Layer 7 of a small transformer language model trained on English Wikipedia (11 layers, counted from 0, width 96).
Take only the direct path to the model's output, skipping the later layers: a vector added to the residual stream pushes a token's score in proportion to its dot product with that token's output vector.

Output vectors of the tokens that the questions are about. A number n stands for (n - 500) times 0.0058.
"ology": 482 555 494 435 393 435 370 663 392 488 558 455 570 540 582 488 601 508 450 570 424 610 438 461 468 557 455 578 644 452 578 563 544 619 339 585 604 456 449 445 540 429 512 518 447 424 451 617 679 373 487 464 538 528 431 662 408 632 424 479 403 538 604 457 519 598 601 529 405 487 619 469 538 482 381 437 476 574 428 522 550 624 647 402 436 626 256 532 489 547 531 485 446 519 494 526
" resulted": 595 443 490 515 544 486 531 454 336 522 594 464 546 496 483 404 639 466 427 456 459 624 509 468 564 449 445 497 568 429 485 565 467 606 404 473 614 410 496 562 540 603 553 554 594 449 562 543 634 391 486 515 514 459 396 481 397 600 566 469 484 621 553 512 565 607 430 593 402 450 643 420 537 563 421 517 464 619 477 548 505 472 592 500 442 538 534 545 448 322 558 545 591 323 532 431
"yl": 477 544 507 539 417 498 459 447 503 520 586 518 496 415 528 572 497 400 475 543 421 489 492 530 553 563 560 574 533 438 602 509 577 412 463 513 565 459 349 483 454 571 498 561 416 450 403 554 533 444 483 599 451 513 500 629 483 502 488 539 421 456 635 513 538 531 529 514 425 433 632 393 665 362 485 557 538 652 440 504 555 548 558 544 504 502 420 381 527 400 488 587 370 563 595 522
" whom": 534 402 575 409 452 619 533 389 410 441 398 593 466 489 629 329 557 480 519 454 443 518 606 446 458 505 496 699 577 405 586 511 674 491 536 488 444 458 393 532 447 437 376 624 529 436 452 581 632 421 475 671 506 436 372 478 433 530 457 441 557 578 625 539 544 586 529 644 397 404 453 505 417 342 466 405 444 459 535 543 431 516 503 558 391 520 442 462 500 416 365 661 558 517 582 395
"www": 640 487 553 520 508 505 552 483 223 532 568 370 690 469 461 396 551 530 438 298 377 530 441 441 439 419 500 538 572 453 496 487 469 419 508 641 370 476 448 453 645 365 523 415 481 282 436 615 774 282 478 600 444 605 524 668 517 417 517 557 431 537 528 460 664 603 570 517 374 429 654 527 662 552 450 566 478 588 580 526 551 583 394 512 393 503 306 673 591 401 446 546 398 395 504 410
"s": 481 434 373 427 523 460 505 630 596 509 453 397 520 508 531 532 569 474 530 462 529 488 492 573 430 567 615 374 530 558 532 575 371 502 574 431 533 495 604 445 496 538 487 389 420 546 449 326 459 560 523 391 480 465 555 477 565 515 588 441 485 486 452 564 437 560 436 443 646 443 384 611 366 462 366 394 639 467 558 601 536 523 417 394 586 418 494 508 492 552 584 469 645 557 551 627
" Country": 453 538 573 512 502 395 461 431 450 536 512 459 587 429 608 454 445 522 538 437 506 562 484 509 442 450 401 607 521 504 476 532 426 414 497 625 551 510 401 459 513 466 432 483 416 380 506 587 561 569 480 557 468 474 430 502 443 575 426 447 543 575 457 491 527 508 431 467 569 589 568 357 473 475 558 578 517 491 548 309 543 450 403 467 444 553 332 449 462 478 440 526 451 517 519 468
" Area": 553 523 464 453 513 476 468 482 432 488 480 509 496 479 676 431 528 494 567 495 465 636 449 402 409 367 480 605 619 477 552 548 532 379 507 489 614 385 431 523 502 578 508 543 519 399 387 508 529 451 479 515 465 470 534 411 424 520 385 505 413 543 464 505 503 600 421 500 412 538 608 453 511 455 567 498 529 566 494 459 496 504 471 435 569 560 429 384 517 502 394 502 462 444 400 468
"iving": 492 435 518 527 532 519 670 400 382 697 466 553 460 587 552 498 434 534 590 500 358 688 380 357 467 511 606 567 573 462 633 511 428 476 498 502 525 457 474 450 559 363 482 508 687 441 485 586 589 264 452 585 506 601 500 533 494 434 450 472 437 498 571 549 580 475 438 352 427 571 569 500 605 479 386 471 554 544 358 459 496 589 659 508 326 523 402 684 609 459 413 561 528 488 531 451
"CET": 533 440 498 494 537 537 551 506 436 530 516 588 491 572 404 375 588 466 714 593 400 663 502 312 565 314 545 546 513 465 681 545 569 420 474 525 569 390 503 420 562 454 485 622 543 360 516 566 547 416 451 557 396 571 498 590 448 478 436 595 402 453 585 418 673 636 478 500 322 601 471 475 589 382 574 487 433 538 546 388 415 420 449 556 509 530 320 485 606 400 408 610 500 434 672 474
"conference": 642 464 595 417 529 497 575 543 382 525 526 592 618 546 680 328 642 390 517 524 307 473 479 419 533 333 462 527 593 373 555 418 400 465 589 417 424 337 492 451 563 490 377 500 598 319 468 544 616 423 473 452 524 523 500 520 376 658 483 459 434 517 445 392 670 605 560 687 324 640 578 399 414 575 571 630 555 652 458 492 478 467 440 534 341 612 312 491 460 413 466 656 411 542 555 469
" Sabha": 618 487 598 453 471 492 417 442 340 609 626 531 565 553 584 337 542 433 437 414 424 478 502 294 326 508 598 672 646 456 682 469 529 634 479 497 495 497 436 540 747 474 589 570 393 366 459 460 647 586 486 500 468 380 519 604 340 582 550 505 511 627 675 299 451 633 436 442 404 544 653 301 493 487 546 517 466 685 483 436 467 455 500 453 272 609 424 621 575 369 457 550 335 434 653 415
"Playing": 480 561 549 599 489 514 599 554 369 588 515 474 653 440 424 440 452 465 508 568 265 598 410 353 527 398 469 572 580 428 632 463 478 418 402 404 465 324 423 527 540 535 494 469 489 416 589 640 633 533 450 544 437 467 504 509 402 493 595 486 419 452 506 441 547 519 533 597 556 449 602 487 347 547 354 572 545 431 578 469 538 524 518 412 350 505 319 497 511 368 522 601 399 459 554 376
"if": 483 500 535 550 555 538 435 395 626 446 496 326 527 560 527 473 553 454 504 546 485 559 497 436 600 566 628 611 558 464 616 498 455 420 494 514 489 407 396 437 399 508 483 492 642 449 424 486 596 564 486 589 539 565 571 441 477 541 577 487 517 582 551 432 549 572 445 537 442 493 557 539 434 536 502 498 516 664 332 527 518 394 511 414 383 515 435 536 509 489 479 576 597 483 452 651
"Meanwhile": 517 423 444 508 384 609 560 406 428 510 503 434 486 288 414 453 454 462 544 540 466 582 531 418 512 317 432 655 575 477 597 425 507 482 536 490 572 348 492 605 633 680 448 522 662 407 565 516 599 354 446 536 425 476 465 541 444 623 521 468 416 574 599 423 592 491 450 690 412 606 606 376 447 454 453 436 406 644 632 444 437 393 568 569 429 516 430 597 441 390 474 552 530 484 661 302
"late": 537 468 425 392 349 389 514 494 528 652 435 486 553 447 445 442 566 405 530 417 448 550 490 540 488 519 532 582 561 351 742 388 528 515 388 467 595 450 439 464 502 457 432 619 495 424 476 518 526 385 480 455 652 515 422 439 477 621 518 373 524 303 566 450 506 564 532 538 486 434 511 532 515 545 598 529 443 618 575 382 445 483 597 581 453 567 350 433 537 457 477 532 374 472 569 446
"\".": 453 498 618 488 557 483 545 531 422 464 408 479 393 415 446 528 582 491 548 483 474 531 568 419 400 541 455 563 545 471 748 434 436 418 560 538 357 436 391 600 491 577 471 556 445 460 545 466 594 259 498 429 523 566 549 518 427 381 544 388 568 502 672 488 528 570 487 549 508 463 644 465 389 492 419 496 474 517 454 531 557 380 547 439 495 566 352 534 512 555 427 473 482 416 533 345
"itude": 497 493 748 523 545 470 514 551 478 685 536 337 517 581 452 412 558 476 556 503 469 680 507 475 568 338 507 670 633 355 583 420 622 556 517 505 489 359 513 426 529 493 421 587 602 376 355 528 696 488 476 650 546 478 383 464 424 606 540 496 465 513 669 384 510 650 493 441 437 531 623 480 509 616 417 593 550 550 394 339 598 532 523 474 491 519 405 713 471 453 489 517 404 374 421 565
"leg": 500 398 461 590 412 468 395 529 459 555 421 500 599 552 526 420 410 425 420 556 508 511 412 447 515 594 584 386 524 427 525 520 650 569 447 561 466 366 451 385 474 448 492 479 533 427 621 514 569 486 472 447 468 449 573 459 517 421 505 405 472 596 599 609 543 546 450 528 483 530 505 451 472 594 479 570 494 635 492 422 592 437 573 502 406 510 518 531 522 488 428 490 440 498 493 441
"try": 465 502 438 593 474 622 653 478 456 541 488 440 434 442 485 481 504 397 656 329 607 670 483 371 477 487 508 570 474 366 592 434 391 533 549 612 538 503 430 437 518 485 471 597 564 423 414 510 558 500 477 508 463 415 461 466 491 723 506 555 445 528 627 438 483 593 420 512 532 558 559 540 392 435 441 396 505 593 562 420 571 595 653 452 432 529 383 451 464 399 507 604 447 484 567 431
"ly": 436 481 390 405 483 344 690 514 516 509 346 506 611 524 431 460 544 549 512 487 545 465 403 570 414 571 616 506 514 495 639 573 408 473 496 475 440 492 541 457 516 571 487 407 515 503 483 530 477 374 488 401 557 576 386 589 566 575 482 459 467 512 573 555 473 526 500 670 595 519 449 473 424 679 544 611 484 611 450 361 595 388 543 620 484 514 543 492 584 469 376 457 584 556 526 624
" Screenplay": 528 423 566 538 466 500 512 423 401 549 545 380 662 462 563 404 446 368 445 500 595 477 462 450 395 607 444 733 512 527 592 515 511 475 428 604 537 471 465 484 598 567 451 596 611 358 626 565 520 469 458 464 489 518 390 602 390 587 506 494 432 602 614 416 560 567 421 380 440 571 518 392 524 451 495 600 462 615 470 390 561 487 653 577 408 592 430 586 507 488 358 602 364 408 590 407
"day": 519 453 593 488 505 466 599 453 482 618 693 355 655 500 693 484 484 521 552 407 522 570 615 428 486 382 386 564 585 439 537 467 424 557 704 575 360 421 490 445 454 553 462 651 537 391 430 471 612 455 515 500 399 505 395 488 474 522 518 500 485 432 639 576 556 520 417 458 500 584 633 414 437 618 686 535 515 561 398 442 398 495 592 553 386 524 383 630 570 549 589 403 564 602 587 468
"ustainable": 688 440 511 557 393 510 500 488 386 645 549 556 537 394 562 492 498 464 491 466 294 662 419 379 500 476 574 585 548 338 677 433 486 587 512 568 565 460 536 592 601 348 504 573 649 402 299 605 634 380 450 662 430 562 539 493 451 554 505 515 441 492 610 406 594 514 457 548 322 514 668 330 487 372 461 614 459 590 478 483 530 459 637 564 518 546 414 416 516 484 408 519 452 332 594 359
"хэр": 667 537 554 575 377 591 672 167 285 725 622 563 687 392 463 231 623 288 535 486 338 631 403 324 530 406 517 777 748 359 751 393 602 679 500 578 561 253 347 491 801 622 292 620 757 84 317 611 880 307 419 774 460 551 267 656 160 596 513 434 414 597 835 385 659 714 461 680 198 636 722 359 521 425 457 579 349 748 378 311 397 552 751 463 329 793 197 681 646 284 291 658 359 259 778 237
",": 389 492 459 535 564 409 506 487 598 436 470 508 492 450 471 531 439 512 558 490 571 411 592 571 520 518 489 466 506 436 548 612 442 505 462 512 502 582 583 587 414 510 547 459 514 551 559 398 467 415 522 392 450 489 441 420 560 515 432 555 527 409 457 567 448 558 488 577 569 515 401 485 495 508 486 433 502 448 488 599 535 473 446 578 587 403 548 438 440 655 594 464 574 460 453 530
"ર": 671 558 584 557 390 592 662 178 339 693 618 522 665 373 476 270 619 275 513 514 354 605 373 193 504 441 546 754 725 320 771 397 581 725 500 547 576 234 371 514 738 591 355 576 786 115 394 573 881 223 430 765 484 576 385 624 26 579 500 452 398 623 842 407 606 723 462 669 269 579 780 312 533 409 463 557 398 756 406 350 415 523 774 440 275 708 207 637 628 317 293 707 283 317 829 273
"ces": 500 472 453 529 526 682 505 570 407 547 456 631 513 545 540 430 324 410 478 456 498 580 322 505 589 560 554 564 569 482 692 412 562 556 592 554 628 465 493 378 484 537 383 496 569 431 384 382 584 438 469 508 418 502 467 610 486 504 420 392 447 488 547 522 481 637 516 491 448 448 599 557 455 504 579 536 595 640 426 515 515 444 591 513 476 560 367 609 593 422 500 483 476 427 506 456
"⁄": 570 600 490 512 429 541 492 521 375 584 543 453 519 366 481 485 476 408 451 529 413 590 432 332 367 484 374 510 557 477 536 519 500 585 461 624 474 417 391 408 555 448 492 488 542 335 607 584 563 310 466 631 572 609 467 401 406 380 408 527 522 464 595 577 557 643 570 438 415 523 509 397 464 561 392 527 356 638 460 521 476 540 606 369 443 573 487 724 592 352 390 601 380 421 516 427
"shaped": 632 507 557 476 471 468 681 238 412 631 538 551 598 469 580 366 538 371 423 483 461 628 468 446 486 474 396 754 539 474 628 505 488 515 644 564 558 399 387 519 485 517 373 602 642 359 513 455 633 396 468 643 568 545 568 561 506 561 441 464 432 497 519 564 558 617 500 634 346 477 525 384 494 498 381 603 320 606 537 404 530 533 508 536 459 529 407 584 451 377 329 641 452 542 523 483

Each question shows what one neuron of this layer's MLP adds at an activation of 1. A number n stands for (n - 500) times 0.00065.

n24: 452 520 445 331 455 517 471 483 648 426 522 464 645 416 462 290 496 648 252 443 515 551 407 458 580 440 400 292 377 424 468 601 485 578 304 393 705 611 564 622 360 482 654 408 663 347 609 290 550 292 503 659 400 509 464 554 542 511 415 527 447 445 733 561 377 630 629 545 378 578 507 570 716 578 471 397 446 542 497 467 381 392 436 616 714 486 534 538 468 129 457 433 774 436 387 338
Which of these tokens does it push up most? " resulted"

n59: 517 550 314 652 659 588 351 458 389 476 601 735 422 468 515 543 260 361 535 538 558 499 472 522 283 364 531 558 345 548 653 362 386 324 497 658 631 575 292 407 474 614 421 422 553 550 417 277 496 534 422 309 619 488 666 625 594 656 300 468 435 515 362 783 308 774 545 447 458 589 484 556 551 444 471 553 517 669 510 316 382 398 392 564 567 605 635 364 672 367 392 483 486 460 553 512
Which of these tokens does it push up most? "ces"

n58: 583 514 574 670 542 520 654 415 426 436 402 561 530 399 480 530 582 450 634 408 629 453 534 439 663 626 541 756 407 592 482 645 601 385 563 376 261 607 536 481 451 693 559 547 541 470 569 309 451 636 612 572 349 439 566 242 617 514 546 545 522 562 387 307 427 488 500 621 538 308 554 468 458 633 459 525 411 529 474 308 643 530 648 345 411 391 428 286 619 378 565 304 426 513 254 372
Which of these tokens does it push up most? "try"

n77: 511 613 625 442 445 415 530 777 402 462 529 389 416 513 288 541 304 462 454 442 551 299 589 405 569 521 461 573 414 596 523 489 617 699 665 463 414 643 453 491 348 469 447 391 381 378 511 464 577 625 457 604 522 537 614 215 694 448 554 550 678 522 519 759 554 317 656 388 454 448 533 353 670 966 341 455 307 303 665 375 536 453 618 537 378 686 492 550 587 630 403 371 298 540 627 769
Which of these tokens does it push up most? "⁄"

n108: 421 641 391 505 624 351 340 743 508 525 591 486 656 494 487 490 798 448 430 597 375 328 388 481 397 420 609 513 600 536 454 518 499 476 375 460 443 292 446 470 338 496 359 474 472 515 504 599 407 435 420 569 651 493 432 551 723 396 443 451 367 520 672 629 340 660 427 614 304 764 767 382 540 467 666 412 434 343 393 319 262 405 410 647 372 374 581 561 656 364 357 304 640 420 543 451
Which of these tokens does it push up most? "хэр"

n187: 474 414 472 664 391 691 577 259 516 542 447 370 222 444 408 680 529 543 560 502 525 667 670 443 392 429 587 383 426 568 365 318 456 378 664 675 500 734 331 403 528 522 430 479 748 627 529 440 476 287 592 532 476 509 526 454 378 489 648 480 698 496 712 529 676 462 532 834 340 487 460 465 399 552 263 674 404 699 464 401 599 540 152 455 562 550 346 529 371 442 664 411 583 601 417 710
Which of these tokens does it push down most? " Sabha"

n31: 674 373 512 464 577 453 500 316 782 501 464 261 510 503 528 537 668 374 489 441 648 389 478 606 673 458 352 610 488 509 608 458 318 400 523 452 270 455 526 504 462 512 661 568 648 642 575 264 538 509 841 519 434 622 531 341 598 464 450 604 474 467 408 492 333 501 298 374 500 405 443 534 603 495 539 416 510 560 546 541 499 525 609 590 135 554 571 461 292 492 468 537 491 603 380 539
Which of these tokens does it push up most? "if"

n119: 387 602 497 600 499 413 727 442 600 610 601 615 403 534 556 760 426 580 586 558 519 549 624 457 577 710 639 491 673 492 580 643 745 423 447 602 723 495 290 543 523 734 560 620 420 489 514 501 422 395 633 569 439 412 257 724 541 529 569 553 424 349 445 461 382 475 383 625 471 536 414 480 537 444 471 600 573 385 565 437 523 471 432 445 372 497 444 340 677 508 463 515 289 454 561 597
Which of these tokens does it push up most? "yl"

n156: 455 473 467 583 568 216 583 425 442 421 483 625 503 629 629 149 481 389 623 618 495 528 456 257 565 233 329 528 421 455 588 578 644 588 507 487 395 483 608 449 406 551 868 520 610 448 418 376 573 502 469 425 364 474 601 344 499 526 370 573 529 389 542 605 618 903 582 487 696 512 374 492 619 584 480 338 432 526 534 547 298 423 485 726 525 494 649 471 455 595 632 450 498 379 514 586
Which of these tokens does it push up most? "CET"

n54: 441 419 356 274 633 562 427 434 341 483 394 823 479 381 438 498 194 441 459 571 527 738 526 376 489 345 584 515 530 715 583 486 434 250 460 316 616 768 600 435 339 567 664 560 405 509 688 607 375 653 575 493 458 432 662 463 327 573 420 473 404 373 423 510 437 641 471 299 628 650 461 560 541 524 605 233 539 254 297 452 409 688 442 470 432 578 526 381 553 539 274 445 370 602 233 485
Which of these tokens does it push up most? " Area"

n191: 626 601 663 600 680 493 278 415 464 468 667 395 865 721 384 364 474 591 419 515 618 491 662 454 417 675 458 387 658 646 664 632 406 559 442 410 447 495 479 409 413 307 436 438 427 620 153 305 529 372 651 474 596 575 401 540 585 459 245 557 414 322 411 565 352 520 675 494 521 429 480 529 614 555 637 698 633 607 610 380 434 582 486 336 329 653 483 490 501 629 704 579 557 516 583 508
Which of these tokens does it push down most? "Meanwhile"

n94: 430 465 406 631 513 426 438 587 421 638 486 674 746 652 515 489 539 695 573 515 378 206 490 692 349 569 704 728 664 354 417 384 633 464 463 388 290 310 464 653 557 446 493 425 483 693 468 359 542 305 412 504 561 488 617 461 521 628 365 481 314 289 430 504 801 356 628 494 457 486 478 532 448 756 429 620 534 683 593 488 395 348 852 590 178 420 386 699 740 443 584 336 625 791 433 468
Which of these tokens does it push down most? "try"

n107: 787 667 553 629 294 475 467 390 100 639 452 753 569 624 617 429 402 568 436 522 447 518 558 331 453 512 606 625 570 402 572 455 506 505 256 620 373 607 432 625 539 754 296 410 434 511 473 537 507 698 701 429 501 286 429 648 637 428 703 482 573 661 286 558 384 419 670 428 593 488 551 424 511 398 476 349 555 368 566 785 387 602 587 555 624 578 554 496 768 712 401 566 520 440 201 448
Which two tokens does it push up most, strongest first? " Sabha", " whom"

n116: 515 385 504 524 594 387 729 382 376 462 537 556 544 514 494 515 705 286 457 478 587 257 744 288 534 540 169 769 525 444 425 370 628 530 571 641 491 631 236 442 351 566 435 529 584 372 536 226 524 701 523 490 430 598 391 457 511 570 505 896 609 327 496 516 639 545 596 630 515 595 574 427 814 388 167 405 286 469 501 541 493 498 448 621 472 364 563 590 534 498 474 586 532 391 443 572
Which of these tokens does it push up most? "shaped"

n97: 547 483 609 796 523 534 667 498 397 373 872 543 613 652 445 893 469 324 486 454 449 296 623 629 382 463 289 414 501 487 476 432 450 568 703 408 149 688 384 573 558 422 449 734 424 598 502 455 718 615 491 374 721 321 366 566 439 448 384 560 290 447 700 542 539 317 476 426 676 594 716 435 587 609 360 663 615 734 518 511 520 621 478 480 457 488 455 534 516 797 865 454 410 578 398 478
Which of these tokens does it push down most? "CET"

n179: 323 236 256 569 355 421 395 624 790 507 349 388 577 403 555 358 625 463 631 636 427 693 423 498 414 341 447 537 510 497 525 595 543 493 384 417 705 532 438 511 293 620 426 563 516 254 720 350 454 525 302 431 535 585 422 457 272 327 380 826 537 360 493 524 415 322 212 655 627 443 477 509 428 447 498 216 324 531 428 530 385 287 619 575 429 438 391 451 471 386 635 542 562 422 490 370
Which of these tokens does it push up most? "Meanwhile"

n181: 481 580 696 580 556 345 768 446 477 609 359 444 490 448 494 559 565 498 480 287 521 517 380 445 439 470 402 528 615 442 509 406 513 526 542 675 521 571 395 513 607 473 603 404 401 313 512 535 562 559 507 532 493 614 636 594 570 241 646 794 508 518 633 317 390 595 349 379 425 417 647 578 545 451 349 473 548 386 353 477 439 475 295 382 641 423 540 453 440 615 380 532 447 476 354 239
Which of these tokens does it push up most? "www"

n186: 725 594 486 531 350 706 367 640 552 320 679 415 392 446 543 618 832 360 473 424 671 377 372 614 415 346 520 337 506 665 593 587 459 578 538 492 572 481 571 384 504 557 457 398 473 503 510 465 192 532 345 519 578 628 509 567 391 649 374 358 471 510 486 531 449 416 143 525 556 410 407 564 339 316 460 501 518 370 472 559 555 503 477 400 545 299 432 504 388 385 586 588 320 383 412 772
Which of these tokens does it push down most? "хэр"

n19: 658 381 524 411 493 364 439 393 557 512 490 450 647 482 435 662 351 378 572 572 529 455 530 427 365 535 545 416 528 506 593 481 477 424 497 533 617 526 421 472 448 347 631 531 531 460 419 518 501 460 724 288 546 609 364 448 609 523 405 440 404 543 368 503 468 446 595 458 598 593 459 582 528 602 571 483 423 543 354 569 402 492 497 514 444 456 273 480 406 583 586 527 480 442 634 404
Which of these tokens does it push up most? "late"

n183: 504 547 568 458 582 380 460 681 471 582 472 559 518 485 363 568 367 368 408 498 474 511 400 390 569 559 483 418 445 527 562 430 288 483 318 575 428 613 365 443 556 327 561 454 446 494 454 382 556 494 550 434 494 455 429 538 601 539 426 506 563 521 506 516 661 317 540 592 519 547 500 536 587 483 468 466 376 532 370 397 465 536 498 283 423 464 223 317 336 567 536 532 421 429 626 540
Which of these tokens does it push up most? "ology"

n27: 708 545 533 520 570 419 530 460 538 365 655 449 407 483 374 644 369 387 504 371 559 477 631 397 657 586 444 469 529 502 460 483 581 427 625 814 702 666 402 445 515 651 421 593 577 733 344 436 616 671 274 465 455 200 492 430 659 348 288 659 470 380 479 464 441 608 485 493 369 538 524 686 550 587 371 543 562 416 525 370 360 366 425 466 476 516 436 501 456 536 430 608 545 408 587 282
Which of these tokens does it push up most? "try"

n33: 452 542 545 525 370 458 665 723 235 299 505 514 454 498 581 467 352 454 531 192 526 371 516 549 376 471 538 351 638 391 593 602 667 664 422 503 497 563 612 499 460 400 447 491 276 606 492 502 575 520 600 719 737 353 703 608 471 546 596 527 302 665 341 527 596 385 465 445 624 551 515 420 391 489 650 375 506 584 587 626 657 819 591 605 377 602 515 549 584 602 666 636 391 286 591 360
Which of these tokens does it push down most? "if"

n52: 394 514 599 476 529 323 555 563 417 529 504 419 424 376 501 627 388 465 582 454 464 603 638 686 557 350 649 438 794 381 526 409 371 504 347 599 256 415 571 392 536 344 521 609 679 444 304 709 508 687 259 576 464 501 306 436 707 835 612 574 545 585 438 555 607 747 710 619 677 787 350 471 599 624 539 396 506 415 671 381 394 477 513 723 547 628 493 441 407 484 551 555 432 324 419 680
Which of these tokens does it push down most? "\"."

n189: 594 579 218 194 256 448 378 342 455 755 656 611 463 417 533 847 466 445 492 625 562 700 413 308 383 468 323 491 315 499 656 522 319 348 513 662 563 444 514 170 353 403 599 571 621 589 580 593 519 568 525 703 564 596 489 347 421 434 411 534 492 236 501 745 451 402 542 248 642 575 603 429 382 573 356 607 368 390 556 645 559 499 594 579 493 609 477 467 361 498 515 345 839 253 403 512
Which of these tokens does it push up most? "⁄"

n66: 444 357 465 425 542 326 458 659 602 366 417 426 382 445 569 277 342 541 341 519 566 385 606 624 417 533 667 480 443 584 645 431 499 701 408 548 410 499 543 508 399 448 562 463 542 551 601 424 667 503 583 470 512 542 633 434 684 394 454 598 399 641 405 482 510 491 531 582 547 359 890 496 539 503 595 458 617 718 451 390 747 451 401 326 406 377 538 512 390 707 690 596 593 710 539 638
Which of these tokens does it push down most? "хэр"

n98: 415 536 466 465 532 633 451 556 645 640 544 599 343 469 401 525 557 633 380 322 309 725 355 440 407 203 703 318 563 544 384 629 506 401 494 440 440 703 362 520 489 512 442 369 623 737 525 504 403 640 774 211 508 570 520 428 386 593 548 442 583 563 456 604 586 766 686 349 528 612 533 545 473 252 673 329 356 623 479 618 576 341 355 568 406 539 318 460 486 300 582 696 461 331 553 469
Which of these tokens does it push up most? "CET"

n67: 563 444 496 464 441 371 524 393 639 661 345 517 543 438 435 448 283 437 572 499 613 426 461 699 503 534 503 590 636 345 513 564 435 523 340 535 571 438 406 410 513 282 530 300 528 520 573 547 541 504 611 360 471 539 497 566 501 520 362 394 580 411 370 459 504 443 499 545 470 473 523 603 576 639 540 511 518 531 461 596 523 613 453 503 553 576 296 401 448 444 597 526 289 505 611 543
Which of these tokens does it push up most? "late"

n138: 529 511 432 357 638 531 648 474 586 212 510 505 379 445 503 349 641 636 530 579 507 521 474 374 594 545 652 372 466 296 706 454 409 465 271 782 333 317 537 553 594 511 382 475 650 334 425 410 464 460 223 757 719 283 593 638 497 401 404 457 455 469 352 841 504 361 646 484 644 643 425 455 467 641 406 472 359 522 556 508 371 451 680 385 525 532 369 473 666 522 542 539 529 613 478 587
Which two tokens does it push up most, strongest first? "ર", "хэр"

n61: 466 637 519 516 475 344 582 617 484 363 510 427 788 631 479 456 308 459 384 386 466 131 457 398 600 662 359 728 448 514 548 476 434 659 612 487 636 474 516 514 355 398 367 659 638 355 781 690 416 418 152 385 502 629 469 568 254 653 294 766 513 547 446 717 360 515 528 380 604 500 458 362 639 602 523 601 492 513 625 510 402 278 381 474 528 482 527 522 553 552 397 595 488 235 436 650
Which of these tokens does it push up most? " Screenplay"

n91: 361 232 518 572 515 397 431 269 604 335 535 263 495 415 385 557 410 349 574 382 746 577 663 530 433 486 442 668 334 607 688 515 479 161 205 686 553 681 332 434 488 663 439 535 489 662 583 352 736 664 379 399 697 640 599 634 427 375 480 374 547 532 408 613 557 672 412 622 356 535 505 613 452 861 542 728 696 550 621 586 469 627 430 359 652 720 312 477 825 522 393 492 451 498 332 331
Which of these tokens does it push down most? "ustainable"

n164: 530 718 564 603 490 594 552 714 421 784 411 413 369 639 656 817 338 622 682 518 426 465 445 548 480 399 531 513 632 587 491 480 659 557 564 210 608 388 537 523 586 363 395 383 480 695 579 514 642 331 722 666 487 539 384 391 726 610 633 325 569 586 385 597 482 305 536 458 441 498 430 444 569 608 620 595 846 402 501 398 437 495 662 351 394 405 376 491 661 299 476 504 370 622 652 615
Which of these tokens does it push up most? "iving"

n57: 471 506 451 640 562 413 438 654 473 566 402 442 588 508 435 335 532 585 522 551 574 380 511 598 457 374 288 688 728 626 667 680 517 535 591 436 515 448 440 390 657 557 286 468 557 297 595 446 585 437 296 591 425 521 486 500 426 471 494 552 498 522 386 404 484 500 432 438 539 407 524 685 416 392 526 711 615 655 409 526 516 345 489 407 793 479 583 397 424 308 222 585 494 431 515 430
Which two tokens does it push up most, strongest first? "хэр", "ર"

n120: 666 457 491 425 481 554 574 414 639 534 514 475 428 503 672 697 535 298 383 465 288 361 616 384 566 444 383 516 381 574 340 396 518 503 444 550 506 298 692 819 652 505 438 629 576 566 486 625 536 395 381 491 401 608 302 474 246 525 380 569 561 627 428 257 240 314 323 662 532 458 430 498 711 609 451 505 387 403 486 477 572 471 589 498 346 374 654 560 644 334 473 522 348 442 433 531
Which of these tokens does it push up most? "ર"

n102: 668 450 525 271 433 470 349 577 453 361 372 840 349 422 592 341 272 428 422 317 371 749 573 303 649 598 501 524 686 551 412 376 542 795 309 241 485 592 567 534 390 394 513 394 576 779 521 398 579 616 361 370 283 366 707 451 472 646 513 427 650 591 810 516 629 430 448 390 564 441 636 420 459 723 587 317 540 938 703 658 674 557 646 830 724 523 566 597 753 588 604 552 601 310 428 428
Which of these tokens does it push down most? " Country"

n172: 298 515 386 411 439 300 361 664 625 502 342 286 428 432 606 428 733 476 314 535 449 461 470 731 245 422 465 304 517 382 330 447 375 448 319 410 485 294 429 521 497 536 624 443 409 586 643 295 339 417 339 403 479 665 524 591 391 460 234 452 159 510 704 534 601 319 486 518 342 611 443 532 444 301 529 385 366 545 478 521 541 538 574 609 428 532 358 501 216 591 433 579 389 406 639 453
Which of these tokens does it push up most? "ology"

n130: 450 559 375 472 465 384 225 636 490 647 643 601 643 526 549 658 447 509 496 391 379 606 546 611 635 470 644 429 695 417 423 381 513 503 513 353 505 243 415 489 560 334 427 483 481 681 488 642 635 478 423 529 297 619 546 484 559 668 499 422 435 618 482 421 718 611 581 328 550 537 559 239 685 489 515 656 654 614 548 571 794 330 771 491 464 315 414 241 487 364 564 616 512 585 271 489
Which two tokens does it push up most, strongest first? "ustainable", "yl"

n148: 424 462 540 369 536 555 496 596 553 354 385 401 747 613 459 674 364 509 468 442 412 500 593 707 522 467 404 511 650 557 492 495 495 618 285 394 672 407 414 493 494 350 544 430 363 490 543 723 456 443 720 428 610 527 288 721 400 423 507 477 390 441 505 562 608 444 382 530 430 607 529 431 651 356 662 376 371 600 477 454 637 467 472 483 333 449 254 644 371 584 650 500 432 444 391 481
Which two tokens does it push up most, strongest first? "ology", "www"

n167: 559 440 509 366 615 387 448 474 639 466 505 644 543 472 492 267 443 394 295 335 314 484 634 533 351 456 654 425 439 466 387 354 548 508 676 590 651 391 453 477 449 385 500 496 540 503 648 521 558 461 584 535 411 475 473 594 760 379 465 586 419 570 315 513 326 564 609 411 538 526 382 592 653 538 406 485 567 408 642 586 702 597 175 739 502 482 400 444 473 434 584 412 722 408 399 438
Which of these tokens does it push up most? "www"

n78: 677 551 456 483 551 286 497 760 531 655 628 445 412 361 528 768 432 397 457 518 323 616 389 502 582 362 350 351 605 578 622 538 513 474 334 460 398 506 567 465 580 505 528 265 546 623 630 442 713 422 555 436 285 577 497 546 549 402 451 329 630 455 487 467 546 493 663 487 485 572 569 570 333 558 427 569 252 450 427 804 658 624 482 535 336 461 383 406 470 342 627 442 487 617 528 483
Which of these tokens does it push up most? "Playing"

n72: 607 735 578 551 471 464 381 353 407 440 583 552 358 475 386 357 176 467 480 280 772 671 257 484 558 604 356 603 491 389 563 655 471 434 684 196 539 600 430 451 448 515 586 523 409 346 560 333 515 534 479 360 483 693 462 513 531 652 487 682 525 581 480 475 616 499 567 322 556 229 356 563 633 468 400 474 572 521 496 560 610 453 565 357 347 744 484 565 468 359 772 435 612 498 448 396
Which two tokens does it push up most, strongest first? "ces", "try"